Layer 10 of a small transformer language model trained on English Wikipedia (14 layers, counted from 0, width 96).
A neuron's activation on a vector x is SiLU(gate . x) times (in . x), where the dot is the dot product.

Input weights of the MLP neurons that the questions are about. A number n stands for (n - 500) times 0.0015.
n12 gate: 151,473,487,430,690,488,482,426,500,330,530,534,488,515,519,515,440,602,341,379,455,539,450,669,488,592,533,552,453,353,500,467,658,451,500,506,430,669,531,638,369,422,479,394,567,687,482,472,515,566,561,503,541,439,569,353,497,519,405,449,530,554,284,543,580,597,573,443,506,329,649,536,545,557,386,597,455,572,473,497,482,658,384,630,695,488,527,758,418,554,730,625,497,485,421,325
n27 gate: 408,651,409,667,595,696,320,287,480,560,527,673,560,410,557,392,456,756,732,389,492,540,485,341,496,561,520,237,601,531,792,775,512,604,460,547,638,472,673,483,426,476,691,175,468,579,512,540,603,607,504,484,628,528,421,468,444,520,418,512,296,559,261,388,366,527,560,333,817,540,496,263,448,575,398,631,637,437,639,451,180,453,726,447,302,267,567,544,425,679,492,660,441,500,444,558
n35 gate: 251,427,344,674,543,531,698,624,324,563,608,488,604,512,427,454,618,379,457,409,652,594,538,508,626,348,343,340,454,441,700,860,282,659,656,554,561,343,488,450,539,520,579,515,338,367,357,452,821,606,361,322,635,366,402,265,631,289,554,595,329,406,279,607,560,695,642,594,663,663,500,512,657,527,483,545,605,308,693,508,544,399,539,440,454,245,355,548,563,362,488,599,430,603,393,658
n76 gate: 324,658,385,341,562,531,510,298,234,365,581,451,510,503,582,530,607,518,592,438,473,338,400,431,624,490,425,525,476,439,569,414,441,729,782,490,420,486,650,547,615,480,238,526,528,301,625,493,257,638,469,588,534,307,466,521,650,564,669,607,458,497,496,517,461,487,324,651,441,413,621,397,514,469,667,386,343,332,483,598,490,561,700,511,453,442,493,531,576,490,304,500,387,701,631,264
n81 gate: 665,618,470,822,544,23,464,585,441,621,475,563,522,464,447,578,632,489,511,463,670,376,397,635,474,400,442,188,707,439,591,790,585,404,526,593,605,445,400,419,360,355,511,479,287,580,386,511,260,515,280,543,568,379,391,445,389,639,575,602,272,679,590,526,481,425,584,642,496,496,462,402,365,493,425,606,504,525,566,437,426,460,446,325,529,565,398,621,442,500,438,518,518,471,309,611
n111 gate: 507,643,490,297,600,540,365,385,436,453,497,571,530,536,479,354,540,469,286,500,451,490,503,556,723,480,371,666,646,289,708,493,289,564,274,497,526,377,281,426,493,394,523,424,503,473,527,456,602,503,249,651,578,683,672,698,597,442,690,563,433,580,503,724,449,380,553,543,453,510,486,338,493,451,454,593,530,500,527,670,399,592,516,425,468,424,444,360,397,590,437,547,361,667,443,715
n119 gate: 671,444,280,609,516,579,446,513,582,610,632,588,484,538,245,619,400,694,360,670,500,619,491,490,455,539,545,438,491,471,439,513,419,558,581,585,478,314,656,490,387,163,326,546,565,545,620,709,621,471,568,522,472,561,264,484,568,603,415,365,387,455,454,267,418,444,436,433,464,477,751,618,577,433,628,523,376,564,567,562,571,664,352,444,321,538,478,584,548,551,561,464,490,523,500,481
n138 gate: 599,338,280,534,530,324,642,596,638,477,641,665,427,280,442,585,326,237,710,375,698,530,584,579,595,339,380,315,504,519,312,519,530,477,546,415,504,541,661,320,552,448,402,475,443,346,595,492,598,560,428,455,670,666,530,382,553,500,485,625,241,605,627,637,431,504,255,508,523,458,282,365,364,552,557,543,720,309,737,485,671,511,734,477,316,417,579,485,757,511,466,378,294,534,405,574
n153 gate: 672,458,671,500,599,604,546,503,436,606,439,353,447,432,558,490,602,662,555,306,435,526,532,322,484,567,205,426,587,379,376,645,404,493,357,619,506,579,560,399,633,490,715,522,407,474,633,640,628,543,586,474,519,619,575,463,430,670,610,510,576,536,598,477,500,625,569,283,507,653,371,582,444,497,482,561,292,265,398,487,566,831,513,662,519,352,585,358,398,408,615,394,497,490,533,477
n163 gate: 666,514,582,453,697,720,369,318,679,536,468,263,308,263,511,392,593,526,642,439,674,475,385,432,575,496,561,358,626,610,582,464,695,417,544,588,548,482,358,435,662,379,507,418,702,504,471,580,546,396,511,564,489,529,704,395,413,740,659,525,258,708,559,554,420,465,593,511,630,558,585,514,314,528,666,292,656,432,353,639,381,595,472,445,563,246,640,569,626,457,414,522,429,662,381,588
n243 gate: 449,603,369,521,466,605,375,503,323,462,443,382,807,611,602,659,602,416,419,462,412,609,612,418,650,465,408,503,487,733,368,432,555,476,607,547,503,282,303,547,349,537,640,529,733,446,324,597,456,350,366,463,350,544,215,645,531,598,778,531,579,309,395,613,524,457,503,446,448,679,405,520,425,621,562,525,449,507,612,549,638,550,580,653,443,354,493,617,657,678,500,534,429,490,503,483
n246 gate: 648,591,597,658,580,523,374,466,371,628,428,497,514,460,231,389,493,695,497,483,517,437,539,457,668,704,507,677,421,533,413,463,527,480,470,441,574,510,561,610,375,533,279,560,413,373,537,272,503,537,214,605,500,487,400,662,679,524,520,477,527,326,647,463,435,568,396,574,466,362,373,567,447,536,540,638,487,656,430,602,294,418,645,343,399,707,687,601,470,597,373,618,304,463,376,359
n253 gate: 460,510,608,517,748,626,460,616,548,436,352,435,609,308,452,578,554,528,570,554,437,376,526,497,366,435,493,408,500,726,400,406,537,568,721,329,536,654,493,610,609,583,695,526,551,493,476,350,420,617,493,407,448,181,313,459,466,752,602,554,328,306,545,530,527,425,671,433,354,632,666,600,487,580,417,594,540,417,403,507,466,642,728,455,569,376,420,574,446,382,631,578,630,520,621,631
n273 gate: 758,577,445,492,545,347,560,343,554,451,674,316,569,411,473,408,133,217,511,742,470,357,570,500,602,462,541,542,515,287,432,625,489,557,546,607,635,556,676,584,548,451,549,320,572,436,633,458,598,579,496,411,356,538,534,370,698,461,704,591,443,474,774,470,146,449,542,308,595,272,418,387,425,500,667,504,511,384,323,442,420,667,541,423,349,538,440,386,235,508,432,295,582,542,413,463
n315 gate: 451,528,559,763,476,428,345,259,447,439,654,754,516,432,247,582,621,558,488,605,408,287,606,407,391,533,624,751,393,320,556,719,711,508,525,717,562,231,443,316,246,464,718,538,476,375,614,611,340,488,654,742,768,504,351,484,459,442,643,443,589,540,587,553,533,425,605,540,182,516,625,420,488,472,222,350,372,488,725,430,370,345,682,413,681,560,572,520,508,601,435,366,428,415,472,670
n328 gate: 488,481,684,425,319,465,422,400,624,631,743,600,596,531,411,638,307,339,516,646,329,311,450,575,472,476,782,472,388,512,347,721,401,532,480,273,652,578,408,575,523,520,528,346,314,531,532,456,328,508,670,360,650,677,202,512,556,496,554,571,571,583,303,333,464,251,429,335,504,405,516,571,433,336,513,537,438,426,441,548,333,826,558,568,454,402,433,639,559,232,630,452,398,346,587,134
n336 gate: 280,575,636,473,527,716,451,418,558,427,590,539,442,440,516,433,542,378,644,657,704,450,559,527,373,223,515,309,586,504,740,639,527,666,469,665,662,469,593,427,553,500,515,350,670,565,442,387,618,508,643,568,560,488,389,419,508,551,334,546,554,412,441,222,778,504,469,588,597,840,508,130,699,636,636,369,352,306,534,386,349,360,440,351,616,416,550,704,546,450,446,496,652,550,358,331
n374 gate: 529,461,504,475,716,621,457,610,496,355,592,555,394,582,515,402,435,441,268,435,461,324,696,460,605,441,543,408,641,557,199,453,507,351,325,243,656,539,383,645,532,596,561,229,500,604,471,365,561,381,370,486,627,518,647,751,620,693,465,478,344,622,732,402,456,398,568,493,751,558,541,590,496,429,601,597,514,783,338,493,449,514,376,426,447,321,471,583,323,590,493,641,500,598,464,592
n382 gate: 409,608,601,409,627,336,497,451,629,451,710,312,415,430,627,443,471,610,416,487,407,344,487,377,572,312,406,636,405,310,387,490,556,657,569,452,519,506,404,380,503,568,503,485,526,578,552,513,481,380,353,324,576,308,490,451,569,500,385,575,421,568,543,454,344,535,815,568,621,726,497,497,704,481,647,530,587,484,406,639,618,289,676,659,380,413,581,556,490,542,383,425,542,640,520,618
n12 in: 659,483,335,457,421,472,651,377,621,554,414,394,388,640,602,481,435,483,419,676,687,520,714,599,599,414,593,633,539,615,514,568,523,451,405,511,535,370,719,503,355,537,460,629,543,401,557,362,480,449,403,419,525,531,585,451,597,660,489,545,506,469,497,466,396,483,625,449,449,563,424,497,492,427,613,468,629,393,370,425,663,486,645,486,500,446,599,286,511,568,554,591,433,372,494,425
n27 in: 633,253,450,360,276,515,471,474,541,452,406,507,295,482,424,597,724,700,336,596,427,452,368,276,577,291,595,564,568,431,292,371,437,548,481,565,422,376,493,399,478,493,518,531,718,540,645,686,507,346,640,547,335,390,580,582,404,402,511,430,530,617,594,526,522,600,375,680,600,396,712,665,500,420,615,557,478,489,595,249,556,489,428,290,500,672,661,408,577,342,566,237,467,385,780,313
n35 in: 334,376,249,235,366,591,568,313,523,620,477,449,675,640,445,571,719,641,705,711,386,711,526,615,454,371,611,309,564,291,538,592,353,527,395,725,526,435,492,593,549,298,450,602,608,546,508,395,527,848,380,526,579,289,343,519,419,366,406,531,581,645,422,543,308,578,565,285,655,423,385,336,588,511,578,496,561,489,607,488,469,538,500,547,545,569,695,461,607,331,350,318,348,539,527,774
n76 in: 565,351,415,523,406,523,596,404,841,552,312,454,530,513,470,218,546,310,458,422,632,487,424,461,373,659,604,324,376,677,455,360,408,549,536,490,469,455,533,459,353,335,490,571,628,639,572,434,490,442,425,593,433,493,714,523,470,510,701,487,484,581,497,611,364,453,484,510,392,562,306,474,455,432,462,483,529,587,305,533,556,417,468,453,525,643,425,350,344,432,565,258,326,670,382,532
n81 in: 500,372,519,460,322,565,572,275,408,716,543,537,603,672,474,514,555,444,583,591,421,348,560,485,300,518,522,530,504,374,547,339,518,331,540,553,479,286,507,31,464,500,464,517,526,261,357,386,551,583,540,575,638,384,493,555,537,537,425,649,537,420,574,427,422,500,358,489,515,258,279,373,809,292,414,406,640,258,471,533,515,389,546,619,333,395,703,445,322,507,689,515,359,500,566,482
n111 in: 420,441,686,535,327,636,762,523,487,635,673,445,393,614,332,590,359,411,544,506,522,481,652,526,404,676,583,467,575,456,379,596,432,603,474,387,454,369,702,317,535,484,513,351,252,529,416,682,707,366,368,402,403,516,478,603,397,497,481,330,458,404,628,516,307,568,622,420,303,494,388,439,375,456,497,510,671,541,494,513,632,487,469,526,553,567,573,384,369,381,500,490,456,516,580,397
n119 in: 632,464,577,520,557,624,677,243,686,534,513,297,449,390,437,586,426,372,544,436,624,466,562,551,358,493,359,390,490,557,537,636,493,507,603,560,614,412,493,597,371,249,530,477,585,436,490,606,530,267,561,314,411,449,322,503,579,542,251,310,435,591,431,452,545,431,693,470,466,408,570,547,622,597,507,378,600,708,645,383,347,537,444,462,414,716,476,514,432,717,706,704,339,442,520,470
n138 in: 306,500,548,382,671,352,461,316,362,525,637,359,298,486,515,361,607,383,458,671,317,585,407,393,550,518,404,507,500,489,354,629,338,424,312,409,473,262,565,523,504,550,493,585,701,553,504,591,436,482,568,377,458,682,614,612,496,721,823,482,460,393,405,288,464,528,471,482,529,565,654,475,650,292,488,467,405,287,496,391,572,405,458,387,378,763,536,658,504,400,714,342,649,432,479,629
n153 in: 593,254,638,304,500,608,480,614,608,513,575,520,580,663,510,581,579,588,530,367,559,331,555,573,510,547,516,655,529,566,358,487,707,403,423,374,443,295,611,570,526,369,503,475,397,652,503,476,523,540,277,500,678,467,658,617,637,701,422,566,463,417,642,507,331,532,553,560,624,603,384,523,126,592,244,644,425,438,338,493,423,585,617,605,610,546,513,447,589,483,596,590,392,500,490,497
n163 in: 445,517,550,624,335,347,541,371,332,455,392,388,403,432,436,493,276,570,524,417,524,500,403,407,314,605,435,447,695,432,421,500,507,583,490,675,662,455,559,431,639,616,548,271,694,308,302,587,544,600,348,554,749,479,349,507,326,642,517,586,587,641,655,611,479,396,545,445,490,455,465,575,438,575,467,301,371,370,531,496,517,293,476,549,268,459,661,382,500,386,335,493,302,299,452,571
n243 in: 660,592,496,432,507,540,477,445,538,541,334,576,326,613,622,526,500,424,460,537,614,500,670,443,317,153,446,600,156,500,379,466,514,589,524,411,428,439,407,407,414,540,632,664,405,530,289,267,419,395,361,393,625,547,503,520,626,559,716,680,425,274,479,354,731,608,662,466,439,531,434,510,497,400,704,462,430,456,594,507,500,500,560,503,569,658,513,459,639,327,405,473,466,391,534,450
n246 in: 555,490,578,422,517,628,235,576,362,620,447,658,239,360,549,566,656,430,507,449,574,388,368,564,493,386,473,794,659,507,490,367,507,435,404,351,356,601,590,421,637,480,718,416,510,608,418,414,513,470,595,764,623,548,554,572,610,545,573,486,500,602,545,469,310,579,595,517,644,490,490,476,537,292,471,374,587,497,371,424,353,510,513,614,457,652,358,473,279,435,252,596,298,592,541,390
n253 in: 456,497,313,609,376,681,415,476,575,438,494,563,527,477,603,509,414,506,541,547,343,329,486,639,704,392,582,551,497,398,523,491,500,443,422,327,460,450,554,603,601,529,459,551,544,512,497,422,588,391,429,343,584,355,456,691,333,397,488,459,527,409,563,402,283,643,718,521,518,331,397,559,468,695,567,616,474,550,582,560,601,456,500,590,454,500,438,547,497,521,615,515,400,185,503,575
n273 in: 733,688,515,453,461,260,281,572,446,651,623,271,402,482,327,490,561,632,337,429,528,546,445,339,521,311,429,500,661,440,383,590,299,522,721,517,724,585,678,428,539,493,518,330,346,393,468,413,259,532,701,338,381,618,543,547,471,441,626,589,590,450,562,561,551,309,575,479,688,612,496,422,529,687,496,400,571,422,710,515,529,556,525,540,500,418,532,414,557,418,432,237,578,741,443,542
n315 in: 511,788,366,508,549,515,638,550,315,672,641,438,707,414,192,456,549,523,286,663,597,613,540,689,337,519,549,550,400,357,606,633,588,489,646,470,325,379,600,428,314,308,280,377,530,289,508,508,459,379,599,634,537,648,662,454,638,391,500,690,458,424,395,492,430,356,333,443,274,435,508,391,477,406,516,382,253,470,477,686,668,597,347,581,241,628,662,447,451,591,492,340,436,569,599,596
n328 in: 395,415,549,382,601,620,387,476,517,253,490,694,561,682,618,585,735,589,530,661,324,530,406,631,268,568,610,592,503,414,517,527,527,503,524,497,332,577,599,649,540,483,628,641,507,316,564,722,510,584,530,659,507,497,533,371,629,483,431,628,371,369,593,696,538,657,567,409,497,622,510,483,691,487,626,535,463,537,286,562,409,483,665,308,592,537,450,527,557,577,426,392,797,416,456,582
n336 in: 626,483,405,544,350,628,497,514,524,452,190,503,521,423,605,401,537,225,416,568,188,429,566,548,456,704,470,652,500,500,686,432,630,668,280,523,660,605,555,619,380,517,435,497,562,662,603,445,365,473,626,634,450,432,568,459,483,412,547,432,425,514,444,685,479,411,452,337,438,442,503,355,368,550,661,229,537,642,402,379,623,503,460,302,663,554,510,647,459,483,575,449,358,524,432,324
n374 in: 411,494,550,637,500,535,619,597,422,590,612,368,307,560,536,707,637,503,535,408,509,319,534,570,592,506,525,468,581,516,560,436,458,317,494,329,580,513,736,577,550,361,525,318,775,342,529,197,652,735,487,519,363,650,437,622,449,326,559,570,596,570,542,503,545,407,506,516,590,686,533,551,617,374,582,641,352,421,529,623,532,478,528,425,453,510,484,446,401,398,395,590,585,471,535,394
n382 in: 518,620,447,494,488,657,450,445,369,515,497,306,379,547,371,529,554,365,521,494,385,500,500,616,584,567,259,710,406,610,589,464,557,458,458,447,471,616,415,427,430,378,584,449,524,375,536,321,586,464,557,524,515,494,357,515,642,272,382,650,361,721,442,539,573,436,563,494,346,581,552,711,458,506,400,627,657,387,482,482,367,529,465,586,424,378,512,560,348,458,273,422,447,566,488,556

Each question shows a token from some text and the vector x that enters the MLP there. A number n stands for (n - 500) times 0.0068.

"av": 639,528,393,416,613,428,640,490,349,590,549,572,494,521,701,489,446,603,650,550,510,610,485,584,434,443,451,643,507,517,570,148,375,493,427,438,600,562,659,457,653,502,532,533,530,403,369,320,401,523,400,428,348,654,486,665,453,349,498,441,454,444,517,447,596,504,452,363,339,721,476,384,538,368,495,531,358,611,350,612,389,538,297,654,592,544,553,682,638,475,639,631,596,572,520,587
Which neuron lights up most? n27

"l": 645,578,482,580,533,460,704,512,640,650,664,577,386,595,582,685,517,532,547,398,493,527,403,449,486,531,419,585,596,522,656,449,472,465,506,373,284,592,428,532,439,642,322,463,426,573,402,349,565,431,418,365,472,634,511,558,601,431,691,609,433,605,576,515,437,597,337,407,505,493,528,565,823,578,296,414,608,410,509,268,403,492,495,587,388,628,595,554,588,546,428,495,453,562,647,658
Which neuron lights up most? n138

" st": 262,357,587,492,398,550,605,549,591,472,577,554,441,579,690,477,579,541,627,485,598,471,480,603,394,563,596,559,550,585,674,367,548,534,367,271,595,571,568,547,629,446,593,484,419,466,410,420,431,459,422,240,502,618,388,472,497,530,512,551,418,555,616,573,369,616,506,401,571,398,633,472,485,402,474,412,322,300,531,403,589,446,452,502,419,466,638,613,816,613,644,478,582,305,682,508
Which three neurons fire most, strongest first? n328, n138, n253

"ough": 337,380,498,508,573,486,536,334,387,619,671,518,523,559,485,421,332,579,336,574,499,493,377,556,529,586,417,516,746,514,709,339,410,536,263,465,248,615,619,502,525,373,268,674,359,488,485,564,376,680,626,260,374,547,538,472,512,370,307,498,626,517,586,563,554,470,508,378,466,496,500,412,412,483,433,606,340,524,426,498,511,514,365,453,338,395,406,450,395,447,545,648,640,625,539,507
The two highest activations, in order: n111, n243

".": 361,516,524,388,609,386,564,325,605,499,481,291,306,657,615,581,325,662,541,429,434,407,516,618,518,452,490,440,541,407,407,677,591,377,475,466,417,591,588,579,522,614,610,555,527,545,553,459,297,385,644,448,327,612,456,707,547,339,318,379,417,457,665,552,473,636,439,436,622,397,498,357,609,403,350,448,641,428,607,547,452,607,360,508,428,622,311,447,547,429,525,567,455,383,580,549
Which neuron fires most, and how strongly? n273, at about 0.58

" the": 469,629,618,502,606,542,586,500,408,525,533,523,397,567,519,409,492,682,538,460,536,512,579,455,444,514,526,567,493,536,702,530,506,443,652,547,541,448,457,646,464,549,569,549,535,485,481,504,348,519,523,347,545,594,520,642,425,445,448,480,529,549,454,395,519,567,495,514,593,486,298,370,403,477,106,170,629,547,491,525,531,530,563,391,430,493,565,484,524,542,568,460,649,508,613,544
Which neuron fires most, and how strongly? n315, at about 0.78

" ": 475,426,568,488,512,598,480,468,437,611,559,542,346,576,430,452,378,544,614,548,447,659,449,532,435,449,376,462,569,372,677,547,435,439,315,576,424,641,386,641,492,481,582,523,278,574,525,381,353,412,568,266,356,562,465,469,605,313,579,508,550,445,619,543,486,518,317,495,590,337,316,463,497,310,508,439,587,549,537,438,513,434,236,363,540,506,532,520,644,559,540,551,509,531,713,691
Which three neurons fire most, strongest first? n163, n76, n12

" f": 523,532,664,528,587,507,591,483,407,596,569,590,417,625,582,514,544,436,605,555,471,586,484,471,267,458,498,532,524,534,696,466,525,494,424,525,624,533,535,692,695,499,487,508,454,475,507,352,331,434,595,330,288,628,378,489,548,211,582,460,462,501,632,689,374,467,460,481,608,369,591,657,444,375,362,473,527,530,491,467,446,485,517,501,593,306,446,665,688,606,564,450,581,573,694,521
Which neuron lights up most? n328

"es": 304,459,531,546,561,556,473,428,557,563,467,360,536,451,616,256,298,431,434,373,444,476,525,421,570,633,577,580,578,472,741,382,490,462,419,457,623,536,378,528,480,520,464,571,578,606,378,649,136,425,583,467,422,462,426,568,396,493,470,341,474,492,618,586,535,636,359,319,538,432,469,390,402,427,425,559,352,504,563,404,599,523,389,406,581,560,473,336,643,557,601,705,591,543,555,476
Which neuron lights up most? n382

"o": 710,425,497,641,568,588,559,519,561,429,347,384,455,395,549,522,522,505,736,267,509,574,495,552,404,574,440,574,691,652,535,568,461,547,437,436,531,613,538,515,603,527,630,639,563,553,528,513,443,412,590,394,489,527,647,525,598,657,447,477,368,314,552,659,528,555,559,273,629,330,598,711,617,406,292,404,517,581,676,482,595,320,319,512,602,693,381,588,460,622,466,564,448,562,558,494
The two highest activations, in order: n315, n35

"te": 533,359,458,579,433,545,488,422,440,643,634,587,485,537,661,445,341,552,576,438,538,559,436,397,558,467,252,525,656,435,623,615,453,396,298,629,241,505,599,464,576,567,516,529,447,658,370,683,463,252,553,356,397,502,555,361,739,589,428,492,445,509,540,651,685,677,508,519,505,727,546,529,536,477,401,602,545,534,348,520,362,247,590,460,596,484,456,605,615,636,480,473,442,485,616,470
Which neuron fires most, and how strongly? n153, at about 0.77

"P": 549,533,439,417,613,482,728,437,551,507,673,575,429,570,667,661,571,509,560,439,479,526,571,492,457,585,217,629,514,512,593,471,489,632,490,560,530,542,542,701,616,594,690,599,480,313,483,358,521,366,578,455,436,579,396,576,545,440,403,427,561,545,494,385,440,583,518,470,492,449,487,414,408,511,341,313,486,703,536,377,510,620,569,484,601,483,446,610,712,536,477,626,658,368,672,634
Which neuron lights up most? n81

" E": 667,290,594,526,478,550,483,528,465,487,425,296,481,693,588,522,497,524,510,549,502,633,493,448,439,580,353,591,579,589,547,369,531,489,542,635,432,483,546,814,501,611,661,724,514,459,391,454,512,513,442,541,601,577,497,493,447,499,493,543,553,445,591,550,543,679,576,482,512,376,322,652,583,444,346,453,570,584,706,465,428,544,452,438,410,447,441,687,625,562,491,475,450,623,578,563
Which neuron lights up most? n243

" p": 414,304,680,580,552,620,690,527,586,484,648,472,509,566,679,519,573,474,551,338,404,596,479,375,364,432,541,500,551,518,543,461,462,528,347,572,615,508,416,627,687,549,589,540,413,410,461,349,462,438,502,267,471,575,338,596,554,533,416,641,385,476,560,429,472,552,415,360,418,465,414,607,398,490,351,251,428,419,548,365,533,565,349,514,420,502,459,598,792,476,572,485,623,385,656,630
Which neuron fires most, and how strongly? n153, at about 1.7

" to": 429,480,552,478,659,297,537,288,541,493,631,462,554,445,686,277,474,562,561,546,468,543,452,449,477,557,553,631,458,441,660,563,597,427,681,542,369,529,511,582,394,478,657,594,543,543,467,400,419,482,497,322,391,536,480,486,509,515,368,432,504,475,602,461,475,366,501,531,662,420,390,491,420,306,330,257,475,637,482,437,565,627,510,362,464,545,569,613,555,591,641,728,644,452,702,604
The two highest activations, in order: n12, n111

"ab": 576,616,581,391,514,449,523,458,651,572,415,512,542,665,724,535,510,595,638,540,598,559,398,490,309,502,413,528,550,608,568,503,525,528,303,561,502,424,378,581,298,570,284,583,422,356,399,386,486,252,437,484,623,416,228,479,420,456,425,463,476,498,577,438,612,617,621,519,599,515,532,532,392,530,226,481,394,652,439,391,411,451,409,583,400,649,542,512,551,391,509,405,600,503,646,550
Which neuron lights up most? n374

" reg": 534,381,531,511,436,554,414,292,505,498,513,545,487,563,656,577,310,566,565,479,622,552,571,416,462,452,465,502,343,656,842,437,596,591,517,462,542,565,602,511,612,547,581,609,611,507,488,427,471,368,492,347,284,632,421,778,532,490,453,580,420,545,633,419,394,531,515,412,564,447,500,431,372,463,445,582,413,504,634,646,346,465,420,599,476,502,770,459,707,408,605,333,651,515,645,418
Which three neurons fire most, strongest first? n27, n243, n315

"ur": 582,445,655,568,544,386,424,363,566,580,432,449,646,503,563,571,556,415,469,646,553,529,415,552,305,379,404,545,644,578,587,400,482,496,443,489,518,581,437,481,557,577,471,700,402,454,481,595,575,371,534,375,452,474,677,542,411,446,207,387,507,519,509,525,511,699,486,442,684,452,486,397,512,535,299,560,347,329,477,422,756,358,542,677,530,577,611,394,229,407,457,533,423,737,547,613
Which three neurons fire most, strongest first? n153, n374, n243

"up": 522,360,509,578,471,434,449,420,559,591,612,463,385,379,532,479,388,503,587,675,541,288,526,450,333,424,304,464,479,640,789,418,502,567,499,504,468,316,589,477,529,391,533,458,573,208,353,326,367,412,484,183,438,476,405,508,442,522,387,618,574,511,459,528,454,485,441,515,564,467,461,408,411,518,474,507,453,606,242,591,633,594,520,677,463,475,639,442,640,565,542,615,565,681,507,475
The two highest activations, in order: n163, n273

" and": 490,470,549,548,525,439,563,341,598,501,661,522,412,486,671,335,473,647,537,523,503,307,508,395,449,635,366,548,492,413,595,463,427,445,423,413,438,516,566,557,347,524,533,681,541,452,497,522,324,401,422,535,498,495,684,454,449,408,341,338,540,524,546,735,334,518,354,588,688,589,387,476,446,409,231,283,540,553,589,455,619,431,445,406,481,408,570,497,640,609,644,383,504,450,613,433
Which neuron lights up most? n243

"v": 607,503,474,474,505,544,509,401,437,473,623,525,675,432,599,578,513,498,644,545,615,508,528,600,351,431,376,421,473,673,701,582,615,649,615,549,294,442,352,610,553,584,239,457,669,465,518,261,389,314,359,148,441,508,547,634,374,404,549,503,386,628,426,598,443,559,489,458,569,522,510,503,415,460,402,535,455,531,300,391,517,430,497,541,346,391,472,441,578,546,615,587,449,447,453,521
Which neuron lights up most? n253

"20": 410,627,550,545,493,446,626,417,456,388,576,519,490,629,448,594,441,475,470,139,568,479,588,531,437,486,465,514,523,541,708,455,489,506,417,513,416,583,391,582,526,473,772,730,636,456,285,383,477,451,541,459,384,423,241,639,492,372,531,316,521,442,430,542,497,637,567,383,517,397,477,488,560,431,410,442,650,486,419,575,585,449,513,677,457,452,623,436,639,408,744,522,443,420,606,680
Which three neurons fire most, strongest first? n243, n35, n253

"od": 370,333,573,559,668,439,468,471,609,506,453,439,545,681,821,421,511,416,528,520,669,667,463,583,577,440,457,517,564,535,616,427,568,598,405,458,432,504,516,567,547,601,476,243,436,447,419,443,517,381,585,496,543,483,618,613,481,274,413,399,341,493,438,470,572,568,549,299,321,414,518,379,562,541,418,490,280,610,550,484,468,392,367,703,465,554,754,484,761,417,312,607,465,584,508,432
Which neuron lights up most? n336

"ating": 391,473,687,479,470,386,588,484,480,573,581,325,418,462,395,279,303,517,535,649,522,532,453,427,412,660,375,524,552,394,693,392,487,475,347,472,371,489,456,476,467,551,424,575,634,446,450,405,351,539,727,323,536,453,661,461,702,521,380,484,637,467,563,592,379,497,319,576,511,521,424,497,455,494,386,448,529,591,538,394,380,494,509,364,401,379,597,403,761,581,507,570,587,730,649,538
Which neuron fires most, and how strongly? n253, at about 0.68

" k": 579,450,661,546,615,675,415,517,555,559,596,528,437,481,604,537,502,484,728,322,460,548,610,618,537,471,588,519,366,413,794,659,626,451,344,541,441,630,602,605,717,573,572,437,481,446,629,327,326,185,523,280,417,456,351,449,342,531,478,436,503,389,560,392,437,614,565,530,492,476,590,631,484,479,383,334,489,363,529,417,449,434,475,443,566,539,446,563,547,510,552,446,630,484,573,530
Which neuron lights up most? n253

"ing": 418,469,657,526,581,504,429,422,534,672,518,473,548,644,565,213,356,555,516,550,409,641,495,450,440,678,512,501,596,321,562,492,450,501,222,439,440,442,389,570,423,625,382,529,532,501,506,518,411,489,598,361,376,300,636,357,633,524,397,436,519,421,516,728,490,422,428,546,760,453,422,358,586,499,351,437,367,447,577,315,576,572,460,459,417,470,566,367,529,668,462,672,553,460,589,528
Which neuron lights up most? n243

" ad": 491,400,524,420,732,552,629,397,471,419,350,569,569,663,826,679,607,546,514,527,405,578,438,447,398,714,582,448,567,602,681,389,604,488,369,406,407,516,596,453,471,496,706,441,343,417,529,500,437,432,499,393,443,339,493,577,597,696,395,447,495,502,875,528,447,451,419,465,527,500,465,510,532,392,547,357,424,584,475,431,560,431,503,604,537,440,553,681,510,478,549,476,586,439,667,337
The two highest activations, in order: n153, n273

" January": 396,451,644,563,553,522,631,571,627,495,335,565,340,663,616,434,421,534,447,401,588,563,621,438,397,681,417,498,534,564,693,397,319,345,610,440,446,562,385,587,492,454,678,607,713,554,460,274,418,495,535,460,516,546,519,656,517,280,589,320,487,469,552,462,580,589,515,550,621,392,425,554,366,401,448,425,308,656,395,397,551,531,363,637,417,523,426,565,352,526,559,468,498,336,591,589
The two highest activations, in order: n374, n273

" in": 367,455,621,431,606,492,517,403,502,553,508,485,529,420,692,362,449,491,451,455,494,446,553,367,503,548,519,666,533,586,643,534,440,442,651,547,480,429,517,704,586,509,684,635,433,488,420,252,262,425,510,397,324,499,537,628,486,523,530,387,438,507,769,425,509,419,401,504,581,432,353,383,441,327,330,370,436,591,563,484,446,533,451,337,428,408,528,512,412,631,599,400,688,496,575,478
Which three neurons fire most, strongest first? n273, n35, n382

" A": 416,478,533,373,495,564,398,400,466,406,485,350,601,802,595,485,494,536,556,370,457,550,485,625,596,486,394,528,483,450,772,503,528,651,611,557,329,415,576,662,509,415,414,640,627,425,562,421,501,428,540,423,403,515,416,404,497,406,550,586,436,613,527,535,397,661,428,415,554,534,477,432,598,617,318,375,365,438,640,677,500,403,446,513,638,602,449,466,713,460,630,453,388,668,639,502
Which neuron fires most, and how strongly? n35, at about 5

":": 600,346,485,459,456,556,441,400,562,571,431,515,456,620,601,501,395,697,442,367,503,503,520,395,382,463,432,578,549,487,592,460,562,581,619,422,417,574,327,687,505,511,568,539,451,403,441,392,356,447,655,361,500,368,494,452,508,383,442,469,485,588,576,492,335,389,257,525,573,393,443,367,496,378,256,304,470,590,463,370,432,576,556,266,395,516,518,545,561,657,577,403,633,531,511,616
Which neuron fires most, and how strongly? n27, at about 0.74

"am": 422,669,512,370,678,480,607,605,619,520,381,499,450,629,493,471,441,574,496,217,297,629,498,639,584,468,330,525,393,604,613,369,481,419,392,669,499,637,450,490,620,710,319,681,517,456,470,458,556,444,321,361,534,444,735,453,407,411,452,512,236,466,546,509,526,664,537,364,430,471,372,532,556,447,383,429,500,588,627,413,452,449,480,684,366,536,383,439,563,409,475,498,468,595,438,502
Which neuron lights up most? n382

" against": 413,514,547,505,486,347,567,493,491,487,616,435,500,378,606,325,443,618,501,508,509,568,633,374,327,500,512,548,472,602,663,486,543,412,707,442,340,594,498,602,514,602,556,529,520,522,442,417,281,441,586,382,442,497,500,516,474,513,453,447,470,472,640,499,488,398,412,517,633,470,431,348,564,368,184,253,490,596,531,409,416,503,433,332,335,432,475,467,465,458,615,611,721,599,620,468
Which neuron fires most, and how strongly? n35, at about 0.65